Layer 5 of a small transformer language model trained on English Wikipedia (8 layers, counted from 0, width 96).
Take only the direct path to the model's output, skipping the later layers: a vector added to the residual stream pushes a token's score in proportion to its dot product with that token's output vector.

Output vectors of the tokens that the questions are about. A number n stands for (n - 500) times 0.0034.
"bul": 667 670 583 290 427 470 555 470 580 527 693 467 577 289 484 492 494 470 539 322 435 378 447 435 552 495 380 530 411 397 559 528 608 487 381 381 615 607 645 504 281 355 533 463 557 486 632 506 442 700 598 354 645 633 393 652 435 663 446 552 430 362 464 375 546 426 376 642 711 523 595 472 546 482 478 295 606 626 695 514 561 822 372 462 442 329 576 455 527 617 356 475 402 516 366 391
"ship": 455 555 465 462 584 601 556 399 420 338 533 252 492 605 534 312 617 386 511 426 496 442 570 587 385 514 515 140 312 644 592 536 572 646 400 514 655 399 583 293 573 569 598 482 531 453 382 506 426 616 505 364 492 282 404 380 368 573 713 382 418 499 504 513 464 496 552 489 673 459 515 594 447 689 650 411 526 515 762 489 727 705 547 544 502 419 649 470 365 692 469 607 437 462 484 355
" W": 512 485 500 457 540 513 503 517 499 520 535 510 565 479 518 520 573 433 507 358 494 448 390 590 477 515 593 521 586 544 550 436 609 469 536 428 454 408 518 526 499 531 482 448 608 496 554 541 506 522 478 428 448 500 369 428 535 578 471 512 403 477 494 507 511 389 588 532 432 586 593 466 435 522 541 536 534 432 440 521 574 463 605 415 475 635 440 530 492 432 466 539 490 459 475 501
"aught": 709 431 579 357 516 605 472 491 418 424 652 379 627 565 306 450 717 598 569 356 230 429 514 605 372 343 599 413 401 537 550 288 490 598 465 754 671 538 521 476 278 444 684 575 464 543 381 283 524 727 589 299 502 589 374 555 312 600 417 732 425 394 598 104 556 276 701 619 520 451 451 588 519 341 465 516 656 383 595 513 704 768 446 447 620 418 627 421 572 482 627 541 421 439 639 272
" inducted": 587 510 525 469 607 650 470 395 499 465 539 620 589 310 478 438 605 433 477 249 395 396 571 704 331 512 651 232 346 234 622 498 604 642 574 497 715 447 445 524 434 315 663 414 494 616 405 508 459 574 485 251 497 589 385 631 350 694 437 499 538 503 726 340 693 306 527 485 531 625 416 640 556 422 502 565 607 652 556 440 351 705 626 458 515 501 769 412 590 546 444 183 342 459 472 446
"ate": 499 565 596 644 574 658 566 372 515 373 455 273 490 663 546 359 501 416 610 347 436 430 452 460 475 487 705 385 434 599 517 450 406 626 564 557 815 610 533 341 361 475 589 560 458 547 497 350 467 595 599 485 433 541 407 495 433 610 724 349 579 389 389 359 398 515 398 578 388 396 603 380 364 714 534 464 578 561 611 511 680 683 428 429 460 461 555 389 690 430 564 348 472 539 600 282
"),": 476 436 427 659 473 439 630 553 647 350 376 508 468 406 487 590 515 345 305 535 408 364 689 450 319 396 567 432 433 524 607 530 509 655 581 612 719 542 669 377 353 426 632 240 471 233 487 489 625 431 476 465 510 653 519 473 401 634 483 426 510 462 634 391 457 634 561 507 707 519 326 656 560 537 462 485 377 507 438 562 412 700 459 722 575 554 533 696 324 426 574 520 465 465 555 293
"ina": 548 545 605 396 659 599 728 371 435 408 492 359 501 452 587 612 587 568 432 604 537 365 363 661 722 447 542 401 497 501 486 445 491 504 305 579 549 645 652 369 433 473 579 491 481 407 408 474 570 495 570 560 443 463 457 578 403 535 574 498 433 460 607 421 517 477 522 479 472 447 476 491 602 341 457 399 416 518 401 381 616 774 631 516 483 374 501 383 607 577 503 397 474 415 540 455
"ural": 817 526 611 641 733 756 393 663 586 611 290 338 460 405 409 458 459 495 623 544 460 466 419 699 561 499 464 514 27 411 587 271 362 664 455 456 668 422 524 355 309 412 524 362 661 339 411 534 523 616 644 276 549 570 293 617 426 582 456 564 608 347 460 234 527 502 550 551 649 518 384 649 543 480 589 227 335 521 452 591 568 799 510 401 539 415 668 515 694 650 469 293 480 570 563 380
"con": 634 502 573 493 544 615 518 337 395 482 463 422 552 412 586 534 475 628 449 393 298 469 591 552 395 377 448 500 421 491 478 452 610 594 602 618 649 398 493 537 603 454 519 408 431 401 365 434 462 495 457 463 479 622 380 571 594 546 567 548 523 550 480 388 551 446 543 523 573 673 548 643 613 508 344 430 412 643 650 531 556 646 374 335 469 374 490 429 534 656 485 470 430 383 547 469

Each question shows what one neuron of this layer's MLP adds at an activation of 1. A number n stands for (n - 500) times 0.00082.

n122: 503 300 466 644 603 598 390 442 552 447 510 357 570 573 686 536 590 549 522 382 373 411 432 610 557 522 382 419 401 335 448 442 583 578 402 603 584 422 445 632 495 431 424 672 608 570 620 478 490 505 489 402 388 423 497 618 421 593 414 503 617 580 479 505 403 464 450 470 495 550 581 535 631 633 467 469 375 412 688 573 511 742 527 497 366 398 439 439 537 423 454 677 435 503 323 437
Pushed down most: "),"

n352: 477 474 481 511 478 494 532 515 498 487 485 494 507 466 476 495 520 504 541 554 515 510 508 497 514 507 524 498 483 512 519 487 537 510 499 486 504 507 447 498 499 509 494 479 478 511 537 490 487 525 507 494 529 525 487 496 503 508 539 483 534 499 485 504 481 508 483 479 503 496 487 486 481 521 495 519 481 505 499 504 502 491 522 482 505 495 485 507 481 472 506 519 514 522 515 488
Which two tokens does it push up most, strongest first? "ate", "),"

n168: 501 486 491 501 511 489 499 502 491 497 493 494 490 490 526 495 531 490 518 538 510 497 496 494 494 494 494 489 491 525 516 487 540 519 487 498 501 503 512 511 481 513 498 494 504 516 526 507 474 496 499 482 494 500 494 478 491 484 501 499 508 496 512 499 521 503 504 470 507 506 483 508 480 479 516 484 493 488 512 521 510 470 515 470 500 494 517 516 516 516 517 507 519 493 486 478
Pushed up most: "ship"

n87: 382 510 555 315 402 462 460 665 536 448 440 500 482 603 449 411 394 628 396 436 578 527 465 411 406 606 516 481 514 97 211 578 568 507 755 556 583 592 447 424 613 518 635 453 388 431 388 418 434 456 447 532 404 475 350 743 340 481 672 482 565 412 500 497 777 424 395 506 334 653 541 564 436 521 634 533 434 519 577 589 445 476 444 557 542 527 457 402 561 492 528 550 711 763 480 580
Pushed up most: " inducted"

n186: 455 456 485 498 538 463 539 499 551 492 484 501 495 436 587 468 544 486 583 549 512 521 503 518 469 491 493 489 478 542 468 502 544 523 510 522 511 536 521 474 475 553 465 483 489 497 540 488 482 518 479 472 552 483 471 486 514 501 520 556 548 494 488 528 468 469 481 425 542 535 498 498 461 467 495 539 429 494 521 514 536 385 534 446 499 458 497 516 552 497 515 532 555 475 506 455
Pushed up most: "ship"

n317: 527 518 515 513 463 492 517 476 471 499 482 486 487 511 471 504 499 484 459 498 465 468 497 494 489 509 487 511 514 483 476 540 430 483 511 495 504 475 547 499 527 523 511 539 524 508 430 501 496 537 491 517 492 481 512 569 530 516 489 507 494 499 494 492 509 520 469 548 484 505 531 505 526 493 487 515 534 519 475 499 460 492 482 482 506 477 470 515 511 506 497 491 507 454 515 516
Pushed up most: "con"

n154: 381 483 536 419 340 607 436 632 434 587 553 475 647 502 469 605 548 416 574 414 514 570 417 544 631 432 384 494 448 423 485 336 442 580 473 569 437 425 544 422 444 475 703 563 459 475 576 510 500 408 488 590 399 495 518 443 571 533 474 424 393 452 498 576 476 528 743 571 453 574 449 549 534 500 566 515 361 313 613 425 579 291 680 468 409 631 562 526 420 500 476 540 610 512 616 471
Which three tokens does it push up most, strongest first? " W", "aught", "ship"

n31: 587 461 417 488 566 569 713 476 361 552 609 388 616 524 417 515 599 526 569 483 604 432 312 524 545 574 435 525 542 463 299 532 752 577 523 320 679 495 504 547 443 435 500 527 520 359 380 589 528 512 488 354 685 372 575 528 422 579 347 555 602 412 554 653 422 369 587 419 600 570 429 434 368 438 481 472 398 493 448 447 497 45 425 604 439 452 372 483 460 534 636 558 692 406 832 605
Which two tokens does it push up most, strongest first? " W", "ina"

n77: 567 529 704 469 449 450 492 365 445 507 512 457 721 600 435 593 404 503 527 426 540 482 441 523 551 456 433 683 524 510 566 424 429 504 428 506 496 480 558 658 380 454 615 588 470 542 549 435 539 456 508 504 565 430 434 372 492 488 511 566 481 467 470 496 648 472 503 549 574 426 571 584 409 465 427 511 473 614 516 473 553 669 534 510 453 470 370 374 459 517 573 565 383 490 366 535
Pushed down most: "),"

n196: 559 631 500 825 554 398 714 292 486 518 214 162 439 359 681 413 382 473 495 440 337 486 631 454 702 430 764 807 639 349 500 595 495 692 675 492 636 392 515 669 678 540 122 576 388 438 428 360 421 546 596 621 442 648 513 619 483 446 444 539 521 450 440 735 468 565 737 538 474 500 554 627 419 204 678 661 629 195 469 260 354 429 601 297 555 596 248 655 484 575 483 475 379 450 352 307
Which two tokens does it push up most, strongest first? "con", " W"

n256: 523 505 495 505 410 498 463 594 508 533 379 453 639 595 569 450 436 482 417 476 463 546 435 629 612 569 539 544 484 513 583 502 409 595 484 619 595 528 555 482 333 580 527 521 496 530 461 647 494 562 369 551 407 393 440 281 509 529 453 407 496 516 422 409 515 427 710 588 656 424 625 675 468 508 494 427 405 453 500 454 621 547 565 406 547 474 434 443 491 435 524 464 628 425 339 427
Pushed up most: "ural"

n322: 323 605 461 503 361 591 487 508 471 609 599 611 506 610 546 426 432 368 619 313 586 471 574 634 519 429 559 425 540 390 534 302 522 444 502 472 600 475 493 467 628 527 560 593 513 534 541 432 633 475 455 397 397 689 518 327 657 321 326 490 403 461 365 478 407 374 736 448 560 653 539 409 537 500 399 494 444 425 516 682 477 197 444 420 595 581 433 611 626 427 495 475 701 570 550 590
Pushed up most: " W"

n183: 585 471 631 505 472 611 502 561 461 615 565 476 591 450 412 489 434 342 374 565 515 618 397 457 409 442 359 456 486 454 516 521 512 454 636 601 549 572 513 739 475 572 599 403 565 577 545 348 413 379 323 473 475 418 472 331 561 586 498 488 608 435 340 529 632 470 577 505 572 503 571 566 585 408 589 611 407 535 571 524 476 377 653 329 370 485 378 377 635 502 618 536 536 469 437 458
Pushed up most: "con"